Layer 9 of a small transformer language model trained on English Wikipedia (18 layers, counted from 0, width 64).
A neuron's activation on a vector x is GELU(gate . x) times (in . x), where the dot is the dot product.

Input weights of the MLP neurons that the questions are about. A number n stands for (n - 500) times 0.0018.
n2 gate: 504 341 483 453 712 351 581 383 458 538 501 265 456 594 279 530 409 602 392 300 445 621 406 601 465 437 517 501 551 545 773 471 659 620 633 402 645 643 456 483 618 437 561 573 590 606 384 455 424 562 309 597 569 589 422 447 669 590 490 459 604 374 556 401
n10 gate: 437 514 483 435 417 548 555 502 568 401 462 456 539 418 418 532 613 446 641 394 501 712 249 414 661 247 628 517 643 410 464 548 731 808 355 669 539 567 708 457 417 650 432 418 554 351 468 293 582 509 680 347 401 601 529 337 301 470 791 515 526 539 477 380
n24 gate: 679 551 331 416 615 381 594 529 467 333 323 433 551 376 377 576 350 495 767 543 644 433 534 504 534 301 628 273 634 665 349 647 354 721 548 622 402 584 362 418 390 299 525 449 652 365 509 694 560 541 528 383 634 569 505 565 461 382 445 754 585 500 552 410
n26 gate: 773 717 452 838 425 559 445 759 430 558 472 432 299 695 450 625 223 612 632 273 488 532 445 512 331 603 313 517 342 528 568 552 458 400 366 472 537 276 461 512 527 475 546 456 462 409 614 417 425 461 684 428 633 676 612 411 355 534 437 496 413 414 310 500
n31 gate: 606 540 640 486 412 558 602 381 607 549 678 407 416 452 541 356 579 564 504 567 530 435 463 698 426 517 353 390 422 418 275 465 516 665 402 241 284 421 369 512 439 467 402 374 582 289 277 570 575 562 443 317 546 427 629 452 240 476 509 327 677 582 421 459
n33 gate: 677 718 301 298 558 488 364 658 556 686 371 460 457 554 394 477 636 536 513 533 307 279 734 455 456 304 523 596 384 328 543 488 380 538 470 385 538 259 500 727 537 367 225 481 382 397 564 535 387 426 583 372 382 559 671 198 501 617 401 463 330 431 571 605
n37 gate: 537 486 509 592 640 444 516 677 392 467 553 293 627 478 668 563 486 761 667 601 262 474 435 457 463 298 399 576 536 500 350 391 512 451 282 653 666 353 417 528 186 595 670 265 566 611 513 424 379 608 384 425 342 379 464 476 700 603 642 682 742 501 578 659
n39 gate: 636 522 639 487 560 335 621 494 479 646 419 408 375 603 418 711 519 551 635 523 470 396 420 611 433 510 334 442 433 395 407 489 394 766 341 462 424 423 376 423 285 314 643 581 534 675 352 549 532 349 478 561 488 300 376 469 598 414 363 366 618 419 410 676
n46 gate: 732 452 468 343 474 758 481 467 555 552 602 558 321 508 646 625 352 748 254 476 536 434 525 426 311 387 418 643 456 363 447 586 568 362 557 610 543 517 262 451 730 517 541 628 632 566 434 481 540 518 69 503 212 475 701 426 516 424 645 588 633 370 713 389
n56 gate: 618 476 571 590 537 523 597 506 677 537 588 560 467 573 477 443 553 647 613 461 678 270 612 500 435 272 360 593 404 520 452 289 380 436 430 395 570 507 380 538 381 709 453 469 560 572 267 535 298 313 445 636 357 316 443 466 664 587 556 388 728 536 317 531
n57 gate: 438 613 330 467 254 372 698 591 542 664 442 616 437 587 475 580 644 568 613 458 392 451 422 551 342 615 445 345 414 371 579 143 549 267 343 476 321 645 615 436 451 464 578 688 332 625 358 437 445 659 350 653 458 366 268 229 383 625 494 673 376 400 545 303
n89 gate: 549 531 523 409 466 274 742 491 636 428 558 320 565 309 476 614 633 497 611 322 566 574 327 567 530 399 452 542 713 612 625 391 475 580 667 552 483 409 410 384 664 447 655 517 501 451 417 406 442 480 335 645 632 442 473 458 535 454 307 783 533 469 555 522
n93 gate: 577 396 691 446 543 644 565 231 305 241 245 601 430 516 326 554 616 403 516 558 591 434 311 456 682 481 388 284 581 506 334 647 340 320 472 488 596 484 487 542 437 343 712 395 467 395 560 408 368 642 445 613 617 694 309 386 484 402 632 437 705 332 449 352
n100 gate: 568 354 250 560 375 507 478 399 640 527 779 469 545 566 431 529 627 631 563 355 601 383 597 623 341 483 717 578 413 342 398 519 363 512 459 461 231 380 681 502 636 553 563 623 142 332 511 678 445 464 309 511 371 333 611 508 326 463 436 353 111 365 466 576
n104 gate: 513 684 491 634 466 565 587 624 572 381 442 383 510 569 356 497 407 511 479 500 415 656 321 638 670 432 441 674 586 403 482 390 571 737 283 632 338 359 396 268 547 706 704 586 717 388 509 402 392 587 504 332 634 509 355 429 473 233 328 608 549 475 503 409
n108 gate: 427 468 517 729 143 487 365 451 437 392 278 65 432 629 237 558 581 469 396 584 496 431 554 512 526 622 631 383 513 627 437 457 326 430 630 644 512 444 600 396 332 395 438 536 493 482 574 572 477 757 443 640 494 488 520 474 436 304 707 371 605 519 296 460
n125 gate: 362 550 461 544 616 522 439 502 554 315 261 347 474 663 472 493 516 644 557 506 537 528 498 618 538 413 474 635 528 592 489 698 375 433 670 573 451 732 456 492 528 525 293 523 460 472 492 512 642 482 482 399 432 680 442 545 446 404 643 580 570 439 522 491
n131 gate: 229 593 589 579 568 331 648 489 597 584 557 480 361 641 442 521 444 373 468 497 634 331 333 580 404 507 539 666 576 631 583 564 737 711 330 611 405 515 521 547 650 624 490 570 410 401 393 532 468 408 500 549 492 594 511 440 318 586 474 812 504 449 608 510
n136 gate: 621 795 667 643 582 290 636 532 343 467 451 342 274 407 419 709 626 533 670 564 481 447 432 415 504 421 671 469 593 740 238 685 500 754 539 490 471 296 363 471 546 517 693 342 413 379 504 690 613 474 476 593 369 603 695 553 74 415 573 400 613 273 450 290
n140 gate: 523 400 559 561 571 516 745 750 630 590 580 353 462 497 785 671 428 407 529 554 410 580 359 599 383 488 577 348 458 441 564 276 742 486 567 504 515 662 543 424 245 575 495 480 241 626 425 225 581 504 620 519 436 417 153 388 814 351 659 308 640 400 644 794
n171 gate: 506 604 385 382 482 390 509 523 467 285 371 440 564 470 355 471 584 643 299 262 578 335 469 647 605 477 349 245 447 497 739 367 460 633 654 560 441 638 400 566 446 565 348 565 381 419 592 392 367 602 543 569 454 320 400 515 635 609 541 565 344 361 276 670
n175 gate: 466 590 584 342 284 535 558 640 325 325 496 385 559 545 562 178 493 687 706 417 344 466 461 458 453 297 432 626 531 428 505 407 681 623 286 507 618 526 401 606 702 691 555 426 519 508 521 604 645 544 748 413 513 613 448 423 273 629 332 191 476 593 593 402
n184 gate: 361 673 732 402 416 498 421 395 494 327 594 420 582 547 363 655 562 519 597 448 417 552 418 569 454 511 650 757 464 242 646 533 368 449 379 469 626 574 322 333 510 585 750 459 498 387 176 542 188 350 241 534 382 369 703 475 421 505 435 414 390 607 361 342
n186 gate: 597 440 587 471 707 425 356 491 517 519 506 469 662 686 466 341 353 542 506 538 636 550 492 504 647 373 467 438 484 388 483 260 313 451 555 522 352 702 580 526 497 460 627 421 516 198 608 490 681 316 645 602 387 300 471 506 295 567 412 323 440 493 434 501
n2 in: 409 657 464 414 545 554 499 553 259 586 571 342 348 657 489 523 448 501 299 749 411 567 530 423 581 474 592 529 480 341 532 655 539 637 553 463 659 318 481 558 669 546 581 469 617 651 420 554 454 631 287 249 453 549 408 534 397 400 337 515 734 485 417 392
n10 in: 447 266 538 445 315 768 486 493 512 490 692 401 689 529 645 347 491 545 571 365 376 664 245 330 468 515 485 619 492 472 374 437 450 607 499 422 642 551 592 246 556 675 461 197 326 504 526 632 675 739 585 303 462 567 624 236 368 522 530 159 831 471 445 410
n24 in: 666 579 434 363 442 503 494 615 599 382 457 620 654 494 510 814 366 504 371 495 611 391 512 379 521 445 385 541 465 708 435 514 479 509 773 234 815 662 325 507 574 425 289 564 643 608 421 792 237 628 359 360 499 475 513 555 438 380 526 364 634 528 392 391
n26 in: 733 512 355 651 449 599 348 591 456 569 282 503 638 638 481 244 444 430 357 758 332 494 501 567 503 589 283 653 632 585 493 257 644 610 552 592 656 348 573 779 663 492 629 707 475 356 535 404 595 813 495 420 624 545 733 169 492 481 729 472 542 246 526 548
n31 in: 513 448 409 396 700 502 531 600 149 366 362 468 502 613 564 469 553 506 579 585 212 689 605 189 452 392 642 523 442 559 388 393 487 674 288 479 729 459 772 527 685 357 451 593 677 644 402 486 327 601 532 556 327 549 229 301 534 704 621 528 643 441 636 503
n33 in: 576 355 488 436 475 495 428 553 445 288 497 524 656 502 501 632 442 973 844 558 570 428 431 483 518 526 605 388 592 202 325 632 496 522 607 305 566 621 482 403 494 733 754 568 679 318 570 298 308 520 490 465 440 512 423 482 417 553 613 601 575 290 335 666
n37 in: 563 719 674 465 535 594 336 644 397 145 428 170 726 454 79 415 442 792 554 501 742 673 670 265 744 255 370 580 574 677 645 487 333 342 567 509 480 482 562 720 379 482 685 477 621 546 457 745 382 412 531 671 564 544 489 403 460 401 481 456 488 538 471 468
n39 in: 513 663 477 566 542 470 634 682 446 235 414 553 534 488 447 523 451 399 486 502 715 599 495 328 556 592 632 430 331 581 372 620 508 541 380 516 312 374 590 595 383 399 628 536 533 559 697 292 587 332 604 616 770 461 342 469 573 505 464 359 457 428 462 465
n46 in: 494 576 506 590 567 268 691 555 501 651 358 649 490 493 518 543 483 312 558 709 411 695 729 283 520 298 562 575 658 404 348 574 287 326 561 650 554 837 341 402 675 250 508 505 615 408 519 319 559 555 328 650 279 452 383 231 621 433 541 402 291 674 430 630
n56 in: 512 339 595 413 557 376 515 645 614 545 727 485 618 517 596 432 408 554 462 491 359 553 473 452 480 316 481 555 562 518 546 356 451 507 482 389 557 478 611 671 430 640 416 621 548 461 463 692 391 416 489 612 400 515 576 601 634 676 490 441 597 540 457 528
n57 in: 383 447 330 510 521 584 192 410 527 269 382 234 316 437 419 483 623 347 409 577 506 405 566 390 666 648 402 642 521 300 394 456 540 429 329 492 633 494 494 618 292 452 592 626 626 629 217 320 219 517 273 539 643 464 294 340 535 667 522 588 459 459 533 516
n89 in: 340 437 707 621 727 513 732 391 794 510 465 612 283 443 382 627 288 420 774 137 442 430 538 428 468 452 611 580 483 379 578 505 342 649 552 607 280 672 429 370 538 183 712 370 427 418 517 389 302 377 631 776 640 453 633 384 626 325 537 684 490 589 449 679
n93 in: 407 237 340 656 335 607 402 522 579 680 662 585 711 365 431 625 79 393 674 467 704 655 475 521 371 858 665 345 656 642 530 730 585 589 716 591 532 531 460 345 596 609 570 657 415 627 656 449 515 561 644 752 408 191 593 448 484 552 373 470 431 601 629 488
n100 in: 256 258 410 479 209 698 462 697 601 513 721 465 594 493 554 781 542 639 720 528 728 548 712 537 500 555 632 479 556 517 487 636 279 378 433 374 221 312 236 615 601 381 685 627 420 518 308 335 479 598 554 696 334 197 719 401 325 442 486 516 484 323 447 396
n104 in: 107 657 607 539 367 576 515 588 403 537 488 368 553 587 422 549 656 567 409 404 653 290 537 509 436 449 333 671 576 585 571 676 450 532 574 560 400 364 399 304 665 444 616 634 440 547 544 689 547 453 617 257 436 584 251 508 420 436 434 540 423 864 501 356
n108 in: 631 794 494 530 646 578 655 473 458 626 616 483 655 499 506 597 695 300 296 374 528 555 716 615 687 471 297 536 618 799 336 813 459 465 267 725 405 341 424 466 563 529 716 586 409 628 524 513 541 777 320 285 387 564 447 480 538 405 90 643 463 541 274 270
n125 in: 302 360 399 618 475 418 427 513 348 496 545 433 414 620 637 707 504 419 443 493 504 538 473 410 473 678 525 461 592 446 431 381 412 473 576 476 590 518 518 522 657 368 535 371 582 359 410 292 361 263 572 492 604 597 513 476 426 776 438 327 577 574 713 389
n131 in: 426 536 512 627 496 366 585 304 706 583 745 336 504 669 406 626 399 316 369 321 604 603 233 620 391 682 718 628 394 608 538 321 450 437 533 463 444 645 584 608 508 627 681 338 299 644 457 664 551 425 614 455 535 394 438 624 486 551 476 554 534 465 693 480
n136 in: 512 414 759 338 545 844 317 786 329 837 395 400 272 563 294 225 375 264 477 673 373 278 551 377 372 566 656 470 450 380 458 442 737 646 793 601 539 570 612 529 606 770 621 498 334 627 394 606 467 338 540 415 251 528 408 363 557 501 299 512 621 413 451 494
n140 in: 382 269 225 427 294 563 537 418 716 681 636 592 511 405 562 687 402 437 489 571 617 846 563 567 570 605 253 287 683 639 707 220 683 355 611 359 426 467 154 404 613 608 292 588 398 668 462 383 500 470 718 426 283 390 587 438 500 451 581 358 396 17 575 569
n171 in: 657 729 388 414 472 394 415 636 450 471 501 658 639 667 583 344 672 402 591 408 328 542 528 788 479 542 487 293 474 440 721 566 432 642 629 690 430 508 516 550 508 409 339 584 572 259 535 137 468 644 577 467 457 651 581 289 474 627 381 571 250 484 235 607
n175 in: 638 534 509 348 246 347 678 862 684 446 233 738 355 616 728 706 538 575 340 474 412 510 607 270 538 343 388 650 710 467 446 414 536 454 484 461 481 436 523 406 369 325 466 617 474 519 318 552 633 199 643 298 284 512 581 552 288 560 497 634 459 499 735 528
n184 in: 481 363 754 342 617 652 586 716 468 477 537 719 528 607 485 582 697 586 364 557 446 736 319 226 476 257 515 281 509 87 733 642 495 502 770 392 533 502 633 704 299 321 580 720 177 352 395 682 554 591 494 598 422 419 529 342 500 439 801 444 529 611 670 514
n186 in: 543 685 600 434 703 222 558 462 429 386 514 516 364 601 405 513 767 201 440 361 576 420 599 511 416 349 494 600 525 713 638 544 572 431 695 375 637 565 524 506 442 590 660 756 450 442 386 348 839 607 586 602 541 468 622 548 577 544 553 724 507 423 454 614

Each question shows a token from some text and the vector x that enters the MLP there. A number n stands for (n - 500) times 0.01.

"P": 493 268 541 483 562 381 530 541 399 492 567 563 626 466 572 484 598 495 509 467 502 648 492 591 710 421 633 562 404 444 529 491 526 534 726 436 690 564 749 464 550 505 404 673 570 423 615 395 584 458 513 509 765 486 464 637 599 624 256 689 489 378 379 341
The most active neuron and its activation: n186, at about 5.1

" the": 458 583 498 422 561 460 476 546 448 644 599 709 503 467 414 561 546 535 518 575 470 592 539 406 742 566 563 517 441 534 443 416 472 516 587 527 544 433 536 406 430 420 291 539 649 480 564 567 616 412 600 405 592 627 436 435 545 559 357 732 565 615 347 210
The two highest activations, in order: n24, n104

" by": 499 508 407 486 476 625 501 596 416 644 560 666 448 555 598 545 460 666 505 561 421 478 565 666 700 516 658 491 410 513 492 533 459 703 501 336 621 565 582 534 340 476 315 507 730 420 581 606 591 397 719 519 650 462 323 430 576 399 531 643 490 586 451 370
The neuron with the highest activation: n24

"15": 416 347 586 510 548 523 485 389 333 625 463 571 521 485 513 526 427 578 385 579 406 726 585 579 541 479 400 620 320 395 504 705 530 296 357 437 707 438 706 598 310 482 495 590 751 467 523 461 580 295 701 522 461 576 570 489 498 598 516 615 416 609 244 384
The neuron with the highest activation: n184

" The": 392 536 494 394 544 390 501 536 416 572 573 557 504 442 331 565 570 557 547 639 437 524 497 492 665 630 599 575 363 409 455 507 365 532 670 548 493 541 579 401 472 442 334 536 645 441 554 592 492 470 630 444 615 650 430 424 422 544 315 765 586 627 371 249
Which three neurons fire most, strongest first? n104, n24, n125

"87": 504 414 579 493 459 513 562 505 322 533 477 601 461 523 658 543 423 634 394 586 432 725 557 532 559 586 373 704 289 511 539 709 486 341 433 505 708 439 693 609 346 419 439 621 729 435 484 534 527 327 642 424 351 614 596 512 558 545 542 636 516 564 226 380
The neuron with the highest activation: n37

".": 465 611 529 522 571 428 516 448 466 678 817 510 471 547 655 579 526 595 429 773 461 474 611 510 614 487 479 546 387 322 535 684 437 517 646 588 672 473 682 502 538 545 402 632 716 535 480 654 556 388 474 362 592 475 686 360 462 595 426 643 464 405 364 370
Which three neurons fire most, strongest first? n33, n184, n46

"ar": 497 356 480 453 629 677 473 389 404 586 360 640 497 345 486 509 436 476 401 563 431 692 516 366 706 726 455 610 451 563 348 505 449 485 468 455 556 541 429 423 337 449 435 553 748 377 653 306 514 485 522 588 492 412 520 307 453 689 334 566 312 560 460 364
The neuron with the highest activation: n93

" Rep": 387 474 529 536 395 387 493 601 524 713 537 675 584 698 539 400 440 448 409 417 489 597 537 536 586 438 392 574 348 527 299 574 543 381 629 503 596 719 818 445 411 419 509 609 634 409 594 498 595 285 592 471 669 692 522 614 610 679 349 677 583 477 440 394
Which three neurons fire most, strongest first? n186, n125, n131

" A": 492 375 371 407 496 597 494 495 435 504 630 532 485 435 495 510 682 487 476 631 473 497 503 504 618 587 299 381 235 551 381 495 520 533 690 523 637 512 464 476 419 375 409 520 520 506 475 542 416 226 593 630 583 561 338 614 451 532 190 719 458 528 319 278
The most active neuron and its activation: n24, at about 2.1

"e": 367 382 581 423 443 689 372 613 389 543 517 491 599 600 441 420 615 699 521 490 419 529 560 356 542 540 504 603 414 701 422 456 484 597 825 578 503 493 550 550 462 492 461 529 638 445 478 484 516 304 503 641 437 687 521 617 582 703 531 701 355 551 485 388
The neuron with the highest activation: n125

"stit": 298 403 535 437 707 501 633 562 443 605 516 601 442 454 617 490 527 491 269 679 431 800 535 392 522 537 259 488 520 473 491 714 522 598 707 369 562 678 458 335 599 378 437 601 418 398 596 457 505 386 701 517 664 714 381 712 469 566 491 514 593 546 391 419
The most active neuron and its activation: n125, at about 7.3

"r": 559 482 451 450 585 594 470 583 311 580 498 447 542 283 443 385 511 488 544 562 496 678 650 517 422 384 493 549 433 753 421 678 536 528 399 460 701 733 545 504 233 426 404 448 639 375 523 423 560 388 702 512 267 528 597 681 662 682 497 557 214 476 408 439
The two highest activations, in order: n37, n186

"i": 397 374 398 405 329 694 365 508 345 411 513 533 639 505 436 534 483 493 397 531 400 562 719 523 495 580 424 604 490 673 436 354 401 589 677 493 524 513 390 527 449 522 455 631 389 500 593 417 345 179 506 483 486 459 535 453 258 599 477 701 409 669 472 489
The neuron with the highest activation: n100

" S": 384 438 387 457 333 478 589 451 579 606 492 477 549 423 539 568 592 616 545 537 420 567 548 504 546 431 353 568 299 552 337 586 446 580 543 446 555 587 644 376 572 557 407 514 497 488 546 476 522 48 629 456 757 426 428 444 598 556 423 753 517 509 442 403
The neuron with the highest activation: n89

"v": 329 499 389 406 521 489 514 359 365 659 561 590 552 697 712 536 427 563 674 424 487 632 576 346 541 539 375 384 355 535 585 582 363 447 454 323 551 598 586 374 544 391 520 754 519 542 616 307 616 392 580 482 661 435 601 531 668 603 330 588 491 623 638 391
The most active neuron and its activation: n186, at about 1.1

"ue": 236 433 427 538 421 832 554 644 488 516 576 484 524 549 582 526 580 462 292 623 397 690 479 479 575 549 322 533 373 510 473 619 449 530 512 618 517 620 540 531 317 208 461 482 550 484 528 405 588 534 537 524 384 484 355 421 551 531 277 689 508 496 549 562
The two highest activations, in order: n57, n140

" time": 489 467 514 638 528 657 534 439 378 776 545 547 501 470 587 564 501 608 366 796 416 645 535 453 551 447 560 568 442 501 426 712 363 478 479 489 695 469 664 504 550 509 463 551 725 402 631 506 447 379 597 480 530 633 518 464 305 526 345 659 510 390 382 275
The neuron with the highest activation: n136

"ember": 438 437 624 548 610 603 641 550 334 599 566 711 567 458 644 599 512 450 420 556 458 595 597 384 616 708 478 389 473 587 497 759 655 471 465 422 628 567 619 509 377 304 299 576 609 202 519 396 652 387 689 536 586 615 405 557 670 579 463 513 549 447 370 441
The neuron with the highest activation: n93

"-": 636 314 539 601 583 552 298 512 526 608 613 580 509 534 546 377 423 594 493 535 456 513 619 598 578 529 451 662 243 629 336 526 558 528 477 378 616 576 688 693 460 360 307 571 427 535 603 455 384 271 588 564 415 517 476 523 535 383 426 667 291 514 516 376
The neuron with the highest activation: n56

" F": 366 480 474 572 551 624 442 594 490 663 627 368 528 599 461 409 670 523 504 496 432 540 430 501 649 533 535 428 347 540 339 542 477 423 640 321 548 635 771 502 431 453 514 541 492 449 505 456 582 132 485 568 699 613 559 681 719 537 425 686 386 524 302 410
The neuron with the highest activation: n186

"18": 489 326 540 419 564 562 509 477 500 703 645 627 566 459 473 559 589 525 415 543 424 668 563 604 504 468 356 531 184 612 552 642 639 381 587 403 639 653 653 495 479 538 510 552 796 352 536 408 609 375 566 569 328 553 453 468 599 575 468 573 531 782 336 434
Which three neurons fire most, strongest first? n56, n186, n46

"p": 241 422 649 470 496 508 512 561 357 532 682 586 462 500 553 391 434 415 580 450 487 752 473 562 514 531 481 595 430 523 466 475 585 470 395 507 459 635 714 482 451 598 527 658 668 593 666 336 479 436 610 479 605 571 652 812 498 502 260 463 337 628 485 258
The neuron with the highest activation: n104

"ampions": 595 433 531 464 675 618 512 458 434 768 532 528 594 621 589 571 345 469 424 706 443 629 489 411 600 504 454 752 461 651 407 559 348 415 406 391 507 455 631 431 470 457 310 638 521 363 466 502 537 262 517 742 664 574 412 458 631 471 508 599 483 492 240 378
The neuron with the highest activation: n56

" a": 399 456 569 403 562 596 342 494 494 594 633 475 386 353 422 469 568 543 462 592 466 601 535 397 723 560 495 486 195 447 553 452 483 648 609 463 626 386 537 430 376 298 420 513 580 409 549 594 516 451 657 614 656 566 325 537 392 494 394 692 503 525 266 349
The neuron with the highest activation: n31

"ed": 499 555 622 516 416 574 508 433 421 666 398 639 508 500 489 547 485 607 248 584 469 701 430 479 599 795 399 605 336 448 435 529 484 568 432 400 466 428 661 469 382 362 271 622 703 590 645 466 671 459 548 542 474 497 626 402 685 428 525 674 484 485 430 408
The most active neuron and its activation: n39, at about 1.9

"anc": 303 300 459 502 516 536 584 489 357 582 666 627 662 555 546 378 482 522 337 462 632 543 324 473 520 592 540 620 353 513 388 706 326 526 568 625 433 672 440 395 397 560 404 611 460 398 515 504 656 446 400 660 692 517 651 554 625 568 397 566 319 795 503 543
Which three neurons fire most, strongest first? n131, n184, n31

"ah": 533 425 401 416 349 648 623 621 451 611 533 601 641 493 429 468 422 569 432 700 346 488 492 456 420 441 307 647 643 612 369 487 413 574 455 371 773 685 699 440 337 548 467 578 554 557 513 362 567 354 531 588 676 650 405 462 393 513 435 686 407 623 394 352
Which three neurons fire most, strongest first? n175, n10, n57

"n": 528 596 573 416 666 643 651 532 372 463 578 422 665 374 497 474 356 569 502 632 567 658 537 497 444 623 426 537 349 557 377 538 454 457 349 675 508 704 705 614 342 348 438 481 524 384 491 408 819 416 484 438 610 430 679 544 684 485 485 642 309 659 444 331
The neuron with the highest activation: n37

"over": 357 395 632 608 627 565 373 479 298 731 701 547 503 381 613 513 558 501 322 528 475 503 349 468 435 675 498 854 489 468 373 533 515 551 561 400 579 560 668 535 395 473 357 545 702 326 309 460 679 432 549 395 523 455 334 580 587 611 376 594 502 564 457 431
The two highest activations, in order: n131, n31

" Br": 656 370 437 410 682 597 417 506 489 629 626 494 524 552 443 392 889 567 582 583 426 687 606 547 489 527 436 396 316 750 471 537 505 486 509 496 545 593 681 339 414 397 552 419 551 439 465 430 584 331 659 421 630 443 418 605 541 606 361 633 238 570 371 329
The neuron with the highest activation: n186

"ro": 436 300 585 454 588 435 502 494 376 631 586 423 556 213 611 373 389 545 531 439 372 879 618 628 550 518 533 653 538 642 228 412 616 468 756 543 513 519 635 378 471 255 473 548 537 406 426 480 520 545 661 510 424 608 329 503 578 487 441 565 493 413 553 353
The neuron with the highest activation: n140

" D": 475 540 547 476 407 507 472 517 533 478 516 460 509 496 600 469 772 585 443 476 454 598 481 420 615 737 492 493 242 460 415 554 420 570 636 444 567 657 669 462 404 440 350 459 534 530 510 489 382 238 576 453 675 484 569 593 715 510 487 804 476 502 437 318
Which three neurons fire most, strongest first? n171, n125, n26

"ter": 558 498 678 446 743 577 499 250 490 659 616 502 492 256 516 515 418 513 387 463 481 655 521 486 524 711 549 590 392 762 359 591 354 554 471 395 421 504 522 496 423 437 380 650 578 362 517 310 599 569 519 671 579 515 357 459 797 570 508 597 321 508 306 358
The most active neuron and its activation: n93, at about 2.7

" tr": 512 455 494 471 540 602 409 628 514 843 553 428 614 389 530 341 753 576 460 524 483 813 593 527 542 525 512 547 339 722 471 381 449 547 522 514 538 596 753 396 442 400 407 468 612 631 612 495 549 502 459 293 614 568 289 706 616 608 366 618 425 495 384 378
Which three neurons fire most, strongest first? n89, n33, n2

"est": 442 496 634 458 409 594 520 540 271 668 607 551 470 492 576 422 597 563 570 460 338 471 463 462 410 559 479 493 471 272 246 570 429 341 402 344 579 651 581 488 524 350 295 580 470 370 718 394 488 537 543 472 515 503 467 525 561 521 330 690 231 537 402 536
The most active neuron and its activation: n33, at about 6.9

" Q": 515 548 478 561 395 566 496 511 563 551 446 624 617 411 612 516 874 524 457 715 437 646 577 324 550 598 383 566 375 647 358 653 501 523 619 256 502 629 639 435 521 531 365 523 532 600 520 529 518 243 576 504 716 596 558 734 612 494 290 630 379 529 414 379
The neuron with the highest activation: n89

"ic": 303 411 695 476 632 669 765 571 345 505 475 474 444 491 583 446 382 509 420 559 485 435 433 420 525 684 379 632 465 390 399 557 603 637 490 416 568 534 369 297 346 364 475 736 475 453 590 410 544 428 459 546 655 472 646 489 451 584 408 655 405 654 484 319
Which three neurons fire most, strongest first? n104, n184, n39

"ick": 428 605 568 373 475 608 462 433 533 647 632 642 572 517 554 543 378 572 237 593 582 509 520 553 498 673 614 583 341 547 495 468 500 442 544 427 596 612 512 512 420 535 498 484 358 375 644 368 680 476 556 561 644 501 713 471 493 583 395 829 484 590 499 452
The most active neuron and its activation: n131, at about 6.3

"u": 424 392 623 302 631 612 436 580 521 561 557 623 570 474 567 481 423 483 367 541 305 533 725 430 493 757 433 512 534 482 409 591 416 535 552 442 644 514 360 494 274 236 490 682 542 542 531 488 498 261 593 612 441 527 695 435 377 454 517 627 509 637 431 388
The neuron with the highest activation: n184